Layer 7 of a small transformer language model trained on English Wikipedia (11 layers, counted from 0, width 96).
Take only the direct path to the model's output, skipping the later layers: a vector added to the residual stream pushes a token's score in proportion to its dot product with that token's output vector.

Output vectors of the tokens that the questions are about. A number n stands for (n - 500) times 0.0049.
"areer": 779 754 520 512 428 495 542 660 544 563 541 524 364 510 295 581 506 509 305 444 345 424 446 436 627 402 432 655 488 677 607 395 532 461 352 607 788 488 400 469 445 417 239 722 404 391 712 467 629 348 609 343 573 367 658 572 669 450 563 419 304 327 698 404 416 269 574 607 652 541 369 348 427 684 585 458 574 448 495 369 265 424 714 385 406 437 327 455 405 462 685 783 443 540 711 602
" deg": 703 517 584 466 632 453 562 620 559 470 409 361 411 458 507 682 520 538 386 409 395 393 429 820 486 632 256 497 494 719 502 514 475 392 657 660 604 589 506 491 503 448 437 653 438 395 616 343 511 426 453 263 413 432 408 549 610 355 598 568 380 407 690 522 333 472 558 661 543 537 403 433 481 568 566 512 502 626 558 347 468 535 582 382 353 421 344 491 507 448 420 658 489 610 519 496
"Career": 609 506 657 548 483 602 467 650 489 479 468 454 421 434 436 625 420 611 339 533 355 351 296 464 596 392 466 495 594 631 528 526 381 542 482 686 580 587 430 428 386 424 547 733 407 385 723 438 676 348 622 347 522 282 655 667 609 423 474 424 311 275 674 342 462 382 577 678 635 460 440 492 606 710 517 461 549 651 370 452 267 596 589 445 536 359 406 496 409 385 684 662 510 391 540 549
"As": 546 548 603 571 464 463 657 584 373 595 417 539 438 460 412 588 536 404 429 503 430 476 450 374 435 515 521 525 575 448 494 475 566 466 456 553 549 544 652 591 473 467 481 548 475 325 494 583 578 419 473 438 494 324 509 649 485 449 407 391 350 379 606 609 421 492 517 637 469 632 450 541 656 666 419 411 620 439 548 518 449 639 530 327 594 379 336 524 518 535 602 602 496 446 539 416
" JPL": 662 628 704 619 338 324 420 708 463 709 486 191 318 408 185 778 610 553 253 334 563 390 115 507 544 539 275 587 430 726 516 428 272 388 383 837 708 569 763 531 466 381 501 591 533 214 710 635 748 263 582 587 715 339 697 695 700 296 834 197 27 340 609 568 394 481 801 663 545 562 254 236 740 853 656 381 398 557 272 330 288 611 591 403 647 304 229 666 356 409 512 510 407 689 710 552
"K": 480 525 596 559 538 510 425 481 523 524 507 547 471 479 518 643 486 509 452 527 349 594 439 450 559 496 488 558 557 476 431 498 570 514 584 562 498 592 600 464 527 479 377 494 338 399 429 496 563 510 556 519 558 354 468 653 598 407 496 480 383 386 491 558 422 473 502 469 512 449 478 484 465 571 501 405 561 480 401 578 448 595 558 473 466 347 482 523 515 555 417 498 626 484 547 613
" total": 643 509 528 505 284 530 472 625 543 600 499 411 539 391 435 526 524 403 428 459 375 400 456 460 530 514 453 606 418 564 535 569 612 414 479 683 538 497 546 594 361 461 463 576 379 395 544 565 472 278 558 386 479 454 548 524 507 414 647 373 521 475 634 517 469 421 525 588 556 563 469 433 601 612 499 444 434 599 520 432 544 543 635 397 605 437 283 502 555 633 476 636 452 558 502 447
" Zeal": 581 692 631 517 565 317 421 767 485 521 530 333 347 322 313 639 542 441 368 406 509 453 320 550 456 606 379 540 537 506 546 259 429 373 363 688 577 595 621 609 689 429 450 580 435 411 645 442 607 440 661 519 566 485 559 645 593 319 581 252 144 403 664 684 467 588 599 718 650 491 463 324 571 682 511 362 478 554 393 349 500 715 439 330 617 430 388 577 306 467 512 536 393 571 615 549
" average": 675 520 542 539 280 530 564 673 501 697 564 343 425 317 331 590 593 402 418 444 320 346 439 463 472 545 448 563 506 490 513 591 566 420 391 768 459 544 492 575 348 439 631 642 385 366 486 476 535 420 564 343 517 470 549 542 489 317 762 395 426 443 544 441 354 419 631 639 559 553 561 495 664 601 588 424 490 430 484 564 553 577 636 473 499 495 437 542 485 485 449 703 359 472 529 464
"ifornia": 658 717 549 640 557 492 379 577 473 691 402 367 324 483 493 551 596 442 458 473 396 426 252 437 391 282 445 660 417 622 605 269 395 370 428 712 640 638 645 391 384 456 364 719 544 348 669 611 699 334 618 515 460 272 539 680 621 399 868 397 187 360 557 473 480 416 707 829 437 635 430 244 644 728 545 344 514 348 341 365 366 706 569 425 342 379 281 720 420 443 508 693 410 681 748 483
"ronze": 737 548 581 492 505 596 561 586 522 707 433 290 530 350 621 641 487 473 357 327 361 537 517 405 608 486 353 504 428 606 521 489 422 424 482 640 707 349 560 663 457 444 376 558 480 456 724 625 537 315 584 273 561 413 480 567 582 434 676 371 282 359 621 605 382 377 614 626 588 480 318 377 525 651 563 339 692 599 399 341 427 611 569 398 571 281 411 563 430 512 565 628 471 411 618 473
"akh": 534 550 538 533 473 377 490 500 435 563 336 374 550 450 485 474 577 402 404 458 444 457 377 382 493 398 359 575 587 639 482 579 604 447 504 526 674 624 586 317 503 459 279 554 424 377 630 562 561 579 626 444 671 269 406 736 555 287 713 516 405 369 685 615 541 515 592 633 490 535 345 304 530 565 550 351 658 650 363 421 446 606 590 477 619 452 373 555 488 433 568 593 496 475 560 446

Output weights of attention head 0. The head adds the sum of these rows, row i times number i of z. A number n stands for (n - 500) times 0.0015.
o0: 603 538 500 750 295 402 425 675 391 549 567 361 401 415 590 596 496 497 459 490 534 437 380 471 543 398 589 522 445 613 473 560 530 510 425 634 410 491 610 501 358 188 509 482 508 448 555 562 627 383 625 433 409 488 576 557 398 386 674 441 405 640 663 554 435 473 490 387 560 483 505 448 563 557 640 487 529 502 450 425 624 742 514 548 566 440 417 412 463 629 496 615 386 502 478 464
o1: 488 507 535 657 436 534 388 491 537 514 569 393 315 512 501 582 561 514 432 522 474 434 439 451 499 457 561 573 478 627 591 515 448 541 391 599 533 528 610 596 325 239 569 562 308 612 571 487 647 437 499 451 432 488 623 478 362 423 620 451 437 572 480 413 469 558 515 641 511 437 599 438 543 583 543 567 410 524 472 432 498 652 590 333 442 399 602 484 475 636 502 556 434 373 467 522
o2: 534 461 564 610 467 565 458 373 571 398 466 453 523 458 623 401 472 586 458 492 367 507 576 501 392 562 613 479 613 387 354 564 506 473 514 503 561 432 490 464 601 384 625 500 671 517 470 484 558 584 465 655 335 502 555 411 594 495 629 579 414 439 466 414 584 550 497 497 619 483 603 558 458 583 616 352 496 318 353 480 581 335 337 902 411 561 574 442 453 487 327 496 475 508 409 450
o3: 557 523 560 511 381 394 541 426 320 486 614 604 639 566 603 535 425 449 542 530 535 662 662 408 389 509 519 498 407 492 463 533 486 409 390 424 390 321 531 376 563 361 419 498 870 481 702 572 469 615 530 580 377 586 454 570 640 531 463 527 493 567 474 437 585 531 481 431 617 573 437 466 543 633 314 503 588 427 567 574 448 393 314 725 428 473 525 513 415 401 360 509 278 526 618 543
o4: 731 427 504 488 685 266 503 784 410 528 373 378 468 517 623 433 546 522 465 398 624 361 431 475 406 382 337 459 563 584 486 793 584 516 412 468 385 449 493 461 490 473 237 676 582 480 563 584 352 621 537 280 517 532 566 439 313 566 609 437 667 635 514 598 516 525 418 374 595 497 451 611 554 345 470 485 495 673 568 457 349 564 541 264 558 410 506 345 490 514 605 557 608 628 537 394
o5: 531 500 437 559 388 676 565 460 469 572 534 362 454 629 393 522 486 289 441 545 406 555 399 504 344 379 428 630 443 542 457 404 378 597 456 718 782 473 575 402 391 548 624 562 641 669 614 451 506 505 507 389 603 338 464 435 313 452 357 553 640 616 503 541 561 523 667 501 528 610 402 347 610 551 540 654 464 628 631 373 477 498 477 462 472 421 605 433 411 334 582 455 588 418 446 684
o6: 504 506 535 572 500 490 467 545 508 525 614 449 355 450 437 592 458 449 465 468 494 518 410 406 511 443 554 531 509 527 575 337 527 599 566 612 596 329 527 513 524 299 599 581 276 594 500 572 448 549 638 379 351 455 467 473 338 511 438 489 538 609 484 570 399 396 585 595 523 399 338 457 611 397 556 580 479 573 497 486 564 764 602 231 444 516 511 505 569 491 635 551 520 412 558 583
o7: 626 449 494 555 518 399 482 475 386 560 393 679 516 596 508 538 694 346 473 428 367 483 396 502 537 400 548 562 467 470 585 385 527 306 433 617 437 593 537 550 465 237 476 507 534 672 602 533 669 458 411 408 612 451 568 694 473 316 520 396 359 580 483 473 546 504 530 569 534 501 512 456 456 474 593 509 464 433 481 468 437 515 617 716 548 470 478 569 630 491 574 454 476 473 449 544
o8: 562 550 537 523 457 480 576 624 518 553 533 465 473 419 429 531 412 586 475 399 413 378 411 425 546 400 456 494 524 614 539 585 589 597 516 581 489 533 531 561 449 289 414 658 194 320 538 499 601 471 551 411 402 462 517 621 374 437 593 547 470 529 542 580 388 345 595 549 554 577 488 487 449 522 532 528 442 462 456 543 449 675 550 370 602 514 514 474 560 646 633 536 477 481 311 555
o9: 430 328 565 550 296 462 378 502 488 589 462 440 505 484 716 536 487 599 467 320 484 748 371 372 606 496 481 503 490 359 302 413 557 366 483 500 473 353 417 471 660 555 532 329 684 564 392 671 489 379 701 532 473 628 515 489 598 416 385 560 467 559 523 765 543 583 353 286 585 458 374 576 668 443 577 571 646 356 422 519 577 406 422 685 627 468 386 583 523 730 462 695 334 592 538 455
o10: 432 420 532 597 427 497 458 448 504 436 513 397 501 484 354 480 523 481 558 526 455 490 445 516 504 525 345 533 511 503 603 442 527 561 546 456 490 452 478 485 605 686 402 399 340 422 458 491 472 459 673 536 728 649 311 650 510 436 379 639 540 479 547 629 528 482 571 424 464 560 432 458 487 567 493 501 668 315 514 626 637 680 508 22 489 612 382 519 594 732 502 404 544 401 551 453
o11: 480 491 555 402 657 232 537 491 292 527 381 504 336 408 550 479 363 707 384 329 518 489 497 599 444 562 582 380 687 584 504 530 371 523 373 625 397 584 563 310 465 784 487 515 511 424 618 608 491 339 374 528 526 451 384 411 454 581 537 484 425 547 592 451 419 638 497 496 417 465 744 673 421 696 349 514 521 778 488 430 234 434 393 440 515 461 529 719 453 544 743 602 412 553 478 562
o12: 508 637 419 514 588 600 326 518 496 438 568 630 469 630 494 435 617 286 503 579 411 508 600 547 364 544 490 516 462 541 480 330 367 524 528 539 684 557 499 447 424 560 477 624 566 582 566 350 484 587 135 711 475 337 538 434 538 685 525 428 409 533 536 268 632 445 419 728 444 567 649 456 484 618 359 448 415 631 446 497 444 548 511 709 421 449 516 462 385 298 233 390 565 564 582 743
o13: 637 305 552 342 628 494 330 553 421 528 465 553 443 550 556 440 623 531 416 387 430 304 593 423 315 490 422 647 595 609 403 360 414 543 536 529 404 693 547 623 536 831 439 420 468 566 491 475 484 460 472 515 527 559 528 313 414 697 401 587 530 502 622 469 502 572 570 432 572 424 546 558 368 382 458 730 629 565 565 477 427 380 367 223 475 453 512 535 437 395 609 588 658 613 485 463
o14: 696 476 509 721 419 407 388 414 456 505 332 442 400 566 432 360 599 384 354 631 437 317 402 490 393 515 497 618 573 492 544 479 523 665 468 657 487 578 457 547 448 244 474 511 531 556 569 487 609 396 447 326 628 347 656 623 428 438 489 578 466 492 560 362 618 494 528 549 443 664 621 555 426 719 608 391 587 454 409 442 491 485 435 705 351 574 471 396 594 481 558 464 706 538 465 588
o15: 493 641 377 642 430 433 576 412 384 513 325 571 532 699 577 446 531 452 526 557 457 459 348 476 687 514 647 572 502 506 523 579 456 516 385 506 477 580 518 543 405 289 456 421 593 642 476 775 625 403 505 538 615 352 720 472 442 366 436 471 485 698 394 479 483 631 530 497 349 493 591 442 712 650 596 363 366 457 335 315 661 444 510 828 549 409 520 518 614 514 499 341 389 434 517 294
o16: 538 449 532 755 573 195 387 535 456 353 458 317 380 568 486 452 543 565 456 636 629 449 500 560 312 497 450 603 488 431 414 467 433 541 508 522 468 490 447 587 450 255 386 549 623 451 629 514 512 444 481 352 537 416 481 624 602 565 495 564 479 686 544 418 559 550 540 440 420 533 550 608 603 625 546 407 590 497 355 427 612 581 368 576 471 561 439 469 422 528 475 467 677 552 715 507
o17: 396 630 385 299 332 491 413 679 452 437 542 423 651 479 508 592 281 669 486 527 724 481 608 268 659 441 420 491 455 664 366 584 628 535 484 492 462 493 695 642 203 296 419 517 388 495 318 786 418 453 435 404 295 537 800 516 586 712 442 648 462 650 583 487 389 480 376 384 512 508 440 697 583 482 507 532 351 705 319 550 534 503 614 597 543 449 500 489 539 596 610 547 338 332 494 457
o18: 638 412 475 511 559 384 675 399 526 328 491 608 479 537 433 287 434 499 502 658 554 512 517 498 412 503 452 593 422 635 520 497 403 523 590 451 442 618 582 635 325 337 259 676 507 437 587 506 429 596 233 509 483 376 531 562 609 621 295 520 533 663 424 450 723 492 575 637 517 622 612 416 581 745 288 499 578 359 578 455 263 564 405 654 668 477 646 475 397 413 419 474 397 455 539 650
o19: 489 397 391 549 455 773 468 516 623 384 658 480 516 394 636 510 526 376 496 536 595 587 616 482 562 589 267 561 424 577 421 352 491 589 525 454 600 651 447 567 453 454 548 466 488 557 388 427 276 524 428 426 557 507 501 492 504 507 417 394 480 448 722 617 590 471 522 489 455 538 392 434 452 539 497 588 584 398 555 510 890 428 525 349 589 558 403 397 568 372 497 464 482 540 553 234
o20: 348 584 462 472 437 510 680 639 580 405 522 509 517 401 380 624 559 458 522 455 429 440 532 459 530 572 546 633 578 486 641 579 507 529 604 602 310 463 532 568 383 406 426 561 218 465 543 367 494 497 524 409 359 530 482 561 534 546 644 492 513 508 378 450 401 457 690 442 361 568 573 537 530 497 653 553 516 518 500 502 449 755 619 326 472 653 468 424 429 555 443 538 603 339 399 382
o21: 349 741 434 578 558 518 530 477 579 409 417 545 442 509 406 532 452 321 540 396 289 541 532 556 590 465 487 447 560 510 532 587 570 486 588 353 398 678 549 421 522 540 246 647 299 533 356 530 425 610 617 697 535 438 629 679 554 370 641 547 552 659 370 494 477 486 556 379 534 663 388 384 535 716 462 500 409 358 435 506 494 496 576 820 597 616 678 421 452 439 323 286 531 401 506 477
o22: 370 426 561 478 478 587 192 459 652 645 570 449 542 590 533 502 480 585 434 438 474 698 495 581 499 405 318 409 513 437 443 305 543 427 533 272 554 355 361 474 557 800 550 367 706 468 357 632 357 556 695 557 445 562 421 542 481 464 400 603 582 503 472 697 590 575 425 513 575 381 303 484 519 494 477 362 470 477 382 609 587 438 561 541 540 474 466 590 494 612 456 618 466 335 692 580
o23: 344 573 575 455 533 530 564 580 416 407 484 358 424 492 622 586 344 559 592 327 439 460 528 537 512 527 627 451 565 572 400 656 402 489 476 568 380 492 694 483 476 821 469 482 344 552 393 599 425 431 481 770 452 483 467 299 465 626 481 403 530 664 493 518 394 617 578 300 574 306 523 527 611 466 482 693 525 554 509 461 552 576 483 248 619 443 572 546 371 646 494 533 349 395 502 346
o24: 522 451 456 480 465 635 558 505 615 448 523 530 554 398 562 480 472 448 537 488 599 634 579 603 541 492 458 404 552 427 376 467 429 263 532 421 639 459 577 408 553 693 674 543 739 522 479 404 569 404 431 546 463 509 441 175 550 589 438 439 449 406 606 583 583 483 479 526 600 395 434 493 519 405 534 526 417 382 548 463 521 414 444 629 596 466 481 575 382 395 394 532 457 658 411 484
o25: 337 440 574 400 575 615 385 363 465 587 479 644 396 608 450 349 592 370 547 434 335 526 566 475 439 582 500 602 532 537 581 273 418 538 428 538 534 594 481 551 576 800 476 453 196 718 422 582 593 437 560 545 606 472 398 416 514 486 322 644 624 441 455 493 467 568 574 561 551 493 515 569 394 581 399 581 549 474 523 451 419 504 480 90 484 525 518 628 548 545 619 504 492 384 449 555
o26: 345 466 607 530 543 582 471 390 422 338 738 424 419 370 416 622 394 736 494 641 780 466 706 570 481 641 490 472 287 582 402 466 363 384 296 570 352 574 636 521 52 614 458 599 584 471 494 430 534 409 285 452 430 410 534 463 500 516 426 434 484 665 707 397 509 498 510 598 526 579 567 438 425 613 377 529 538 433 697 616 475 533 532 602 453 420 592 530 434 494 523 596 448 474 603 538
o27: 587 537 535 590 482 555 559 366 503 535 601 572 553 486 478 543 456 395 487 554 372 500 434 535 313 415 644 518 477 468 491 531 412 303 438 590 669 402 536 401 584 313 707 524 775 562 650 371 598 584 449 528 297 517 519 473 458 416 631 538 487 347 288 416 484 524 599 619 631 486 645 438 516 557 533 574 421 481 576 503 345 354 428 806 351 466 604 601 426 350 455 581 470 495 420 548
o28: 511 478 534 540 560 513 619 387 518 377 492 411 540 352 374 356 446 522 407 475 376 474 317 533 338 377 427 670 590 454 495 554 611 324 676 707 400 590 492 508 515 228 455 589 447 469 464 585 513 566 355 447 516 424 627 610 468 510 614 575 446 407 435 541 503 505 674 533 617 599 563 617 363 534 589 630 550 415 560 437 363 467 496 611 547 568 454 526 542 513 502 508 615 472 449 573
o29: 447 597 503 629 407 621 494 711 376 643 433 473 382 584 332 362 433 435 439 639 615 555 367 579 501 505 546 493 545 652 373 541 531 428 374 587 632 382 494 535 494 635 439 476 580 495 495 623 592 320 445 346 622 302 387 411 493 589 197 702 458 361 662 405 521 446 483 480 491 572 579 699 587 617 511 414 276 477 531 522 536 426 407 547 398 453 389 583 476 547 656 647 439 466 473 572
o30: 651 471 526 578 247 370 567 467 443 556 588 504 529 500 545 413 524 620 471 546 532 455 565 398 499 581 627 594 405 458 491 485 446 646 445 554 522 356 364 566 484 63 651 431 570 447 700 593 687 509 580 418 285 515 515 622 520 429 559 573 406 581 571 433 476 420 397 453 487 636 475 394 500 462 569 433 665 413 456 536 655 545 391 555 329 574 499 400 603 523 441 500 419 535 463 653
o31: 636 478 404 638 542 517 579 477 747 504 431 503 466 417 599 566 487 396 506 366 399 390 498 464 526 575 644 370 655 390 680 659 438 690 456 509 556 534 428 417 642 335 683 385 369 626 601 432 433 368 564 518 540 587 606 421 395 386 748 386 448 430 365 449 562 673 454 453 536 425 517 376 489 512 626 592 564 508 611 528 383 472 535 361 490 539 570 313 460 316 507 458 473 525 447 431

Each question shows a token from some text and the vector z that the head gathered there. A number n stands for (n - 500) times 0.0055.

"0": 607 665 326 405 439 460 765 603 722 429 645 371 398 490 472 478 510 505 423 624 638 478 351 478 250 651 337 440 584 395 684 562
Which of these tokens does it push up most? " average"

"|": 547 733 254 324 536 486 765 420 788 356 773 502 434 453 474 417 531 458 473 524 542 536 412 524 336 639 434 398 517 394 504 577
Which of these tokens does it push up most? " Zeal"

"any": 604 720 459 403 470 485 764 601 723 380 704 435 500 455 546 464 572 402 536 512 640 551 460 482 275 691 353 538 620 411 639 567
Which of these tokens does it push up most? "ifornia"

"am": 583 515 274 376 560 402 763 505 781 383 836 443 326 446 423 437 571 453 427 451 586 541 494 538 229 621 290 332 479 431 619 562
Which of these tokens does it push up most? "akh"

"ept": 592 620 264 322 556 534 812 575 767 421 765 419 379 517 497 308 507 430 331 586 543 479 567 406 279 668 378 429 540 442 594 517
Which of these tokens does it push up most? "areer"

"11": 563 688 312 307 549 420 747 479 788 385 750 418 406 502 489 410 523 560 438 597 569 510 440 500 241 664 336 344 560 427 562 554
Which three tokens does it push up most, strongest first? " total", " average", "areer"

"rit": 498 538 147 312 603 517 792 550 688 409 768 477 502 500 384 355 497 378 412 562 544 440 465 526 380 696 262 383 525 536 481 565
Which of these tokens does it push up most? " Zeal"

"ark": 543 712 420 303 551 377 717 464 689 409 702 486 407 465 419 460 557 454 382 394 628 509 422 597 282 623 274 438 528 297 578 657
Which three tokens does it push up most, strongest first? " average", " Zeal", " total"

"iel": 562 668 486 428 359 498 751 482 687 341 787 422 556 331 510 364 613 354 505 522 675 554 520 366 339 717 323 559 584 515 687 580
Which of these tokens does it push up most? "ifornia"

"at": 613 588 199 361 525 618 835 603 691 437 701 534 484 471 469 458 577 422 450 569 539 402 388 538 324 678 327 454 596 570 567 515
Which of these tokens does it push up most? " JPL"

"nder": 495 729 202 195 610 579 798 439 817 334 705 568 424 507 446 447 458 434 481 461 528 491 368 598 336 654 407 420 593 450 369 547
Which of these tokens does it push up most? "Career"

" G": 500 674 222 283 534 501 808 444 760 395 825 511 400 517 488 368 510 458 448 544 533 513 422 511 318 682 412 358 567 428 474 553
Which of these tokens does it push up most? " Zeal"

" |\n": 638 734 274 400 523 534 693 602 722 400 671 483 419 402 466 515 518 434 401 524 570 492 360 526 287 656 410 463 459 446 590 592
Which of these tokens does it push up most? " JPL"

"99": 516 666 190 351 495 543 822 475 759 379 789 438 391 479 523 351 544 558 516 585 623 494 362 470 225 735 456 366 667 477 569 482
Which of these tokens does it push up most? "areer"

"l": 525 619 348 438 326 445 697 615 618 425 710 429 470 565 350 386 400 376 316 545 546 471 414 502 405 791 323 541 443 381 601 618
Which two tokens does it push up most, strongest first? " Zeal", " average"

"20": 572 614 225 402 518 575 790 502 811 400 738 432 362 395 500 414 532 569 437 589 606 467 338 456 201 687 383 399 645 570 662 540
Which of these tokens does it push up most? "areer"

"th": 654 735 253 236 621 541 826 506 892 382 603 422 321 481 468 390 481 587 397 552 691 562 297 575 261 684 345 387 632 424 534 628
Which of these tokens does it push up most? " average"

"==": 555 738 293 295 529 260 660 486 724 412 729 623 419 603 455 381 563 436 446 449 467 456 475 486 280 687 409 374 588 408 451 553
Which of these tokens does it push up most? " Zeal"

",": 652 747 268 241 599 519 819 494 883 357 637 412 341 479 473 345 470 563 374 532 654 553 339 555 260 696 391 388 638 432 532 598
Which two tokens does it push up most, strongest first? " average", " total"

".\n\n": 518 710 275 237 559 315 686 436 746 398 809 593 386 552 429 363 519 404 395 446 517 454 474 500 325 685 379 397 570 463 412 569
Which of these tokens does it push up most? " Zeal"

" S": 569 681 459 429 383 495 747 493 696 343 781 435 544 345 502 384 607 370 504 522 661 554 515 391 318 714 348 542 576 511 666 558
Which of these tokens does it push up most? "ifornia"

" Le": 573 732 226 413 507 547 804 574 774 356 651 418 462 468 457 421 394 531 437 526 560 489 349 514 230 757 397 470 520 433 620 581
Which of these tokens does it push up most? "areer"

"ast": 579 704 300 394 426 470 729 648 651 410 665 411 486 567 496 434 535 461 406 590 606 441 424 449 277 723 403 480 485 473 594 540
Which of these tokens does it push up most? "areer"

"or": 462 585 226 312 635 522 817 352 753 366 815 439 347 524 409 344 507 459 435 535 612 553 445 569 319 639 324 313 556 363 537 630
Which of these tokens does it push up most? " total"

"ip": 525 632 285 317 520 619 861 547 723 336 684 500 493 480 386 383 536 441 438 558 553 511 446 593 338 673 411 424 567 424 501 550
Which two tokens does it push up most, strongest first? " Zeal", "areer"

"e": 561 670 307 362 496 573 829 563 718 374 723 462 467 483 397 389 549 417 440 563 576 540 485 585 333 691 479 447 546 417 557 535
Which of these tokens does it push up most? " Zeal"

" a": 654 710 364 266 535 467 649 548 841 363 604 453 442 519 685 386 517 487 385 513 542 519 375 351 236 725 424 422 551 525 652 588
Which of these tokens does it push up most? "areer"

" even": 552 664 213 243 611 472 713 493 823 378 777 476 425 535 510 368 570 460 485 480 619 505 383 511 241 674 349 338 575 483 498 565
Which of these tokens does it push up most? "areer"

" was": 609 709 330 322 576 472 754 522 774 420 744 484 350 480 487 426 549 476 364 489 606 481 394 533 266 628 332 442 570 451 576 621
Which two tokens does it push up most, strongest first? " average", " JPL"

"ord": 608 649 243 370 503 569 775 613 717 389 653 487 501 449 440 504 529 415 511 562 565 465 372 527 339 663 366 459 550 479 549 526
Which of these tokens does it push up most? " JPL"

" W": 532 733 452 196 427 407 674 510 786 386 683 496 495 437 500 493 494 450 470 502 637 564 370 608 339 660 364 400 571 366 513 630
Which of these tokens does it push up most? " average"

" medal": 735 799 362 346 595 643 701 557 905 396 663 549 312 420 646 483 615 564 339 471 644 458 290 562 221 608 484 492 603 589 669 671
Which of these tokens does it push up most? " JPL"

" Cast": 584 684 210 356 532 531 792 567 787 341 689 516 449 532 480 372 484 459 433 506 558 491 472 471 278 766 494 463 502 483 554 500
Which two tokens does it push up most, strongest first? "areer", "Career"

" th": 619 646 299 351 582 383 758 512 819 399 643 436 395 364 436 475 514 557 493 479 626 528 369 527 243 562 278 401 527 456 585 632
Which of these tokens does it push up most? " average"

"ub": 613 715 315 382 433 653 746 636 679 525 808 481 429 422 519 575 621 387 456 505 542 438 457 549 337 722 340 480 542 611 608 509
Which of these tokens does it push up most? " JPL"

" l": 591 699 292 439 436 448 671 638 635 426 691 410 460 579 410 375 468 405 342 590 578 453 445 476 359 750 394 519 445 469 567 577
Which of these tokens does it push up most? " Zeal"

" occ": 698 649 217 273 632 492 788 494 787 390 772 437 314 496 424 468 527 539 428 533 600 559 476 593 302 690 315 382 558 461 577 586
Which two tokens does it push up most, strongest first? " total", " average"

" however": 636 647 175 337 570 495 783 583 818 369 691 534 384 540 499 351 480 472 393 506 574 474 475 458 229 705 470 430 535 487 544 521
Which of these tokens does it push up most? "areer"

" ": 714 771 312 358 585 610 729 548 861 455 728 475 316 384 627 422 569 536 349 542 615 455 356 482 218 639 435 445 589 542 682 649
Which of these tokens does it push up most? " JPL"

" call": 619 705 188 364 579 397 768 508 837 318 709 457 353 442 406 479 448 566 417 332 654 603 367 622 156 709 324 425 427 437 546 640
Which two tokens does it push up most, strongest first? " average", " total"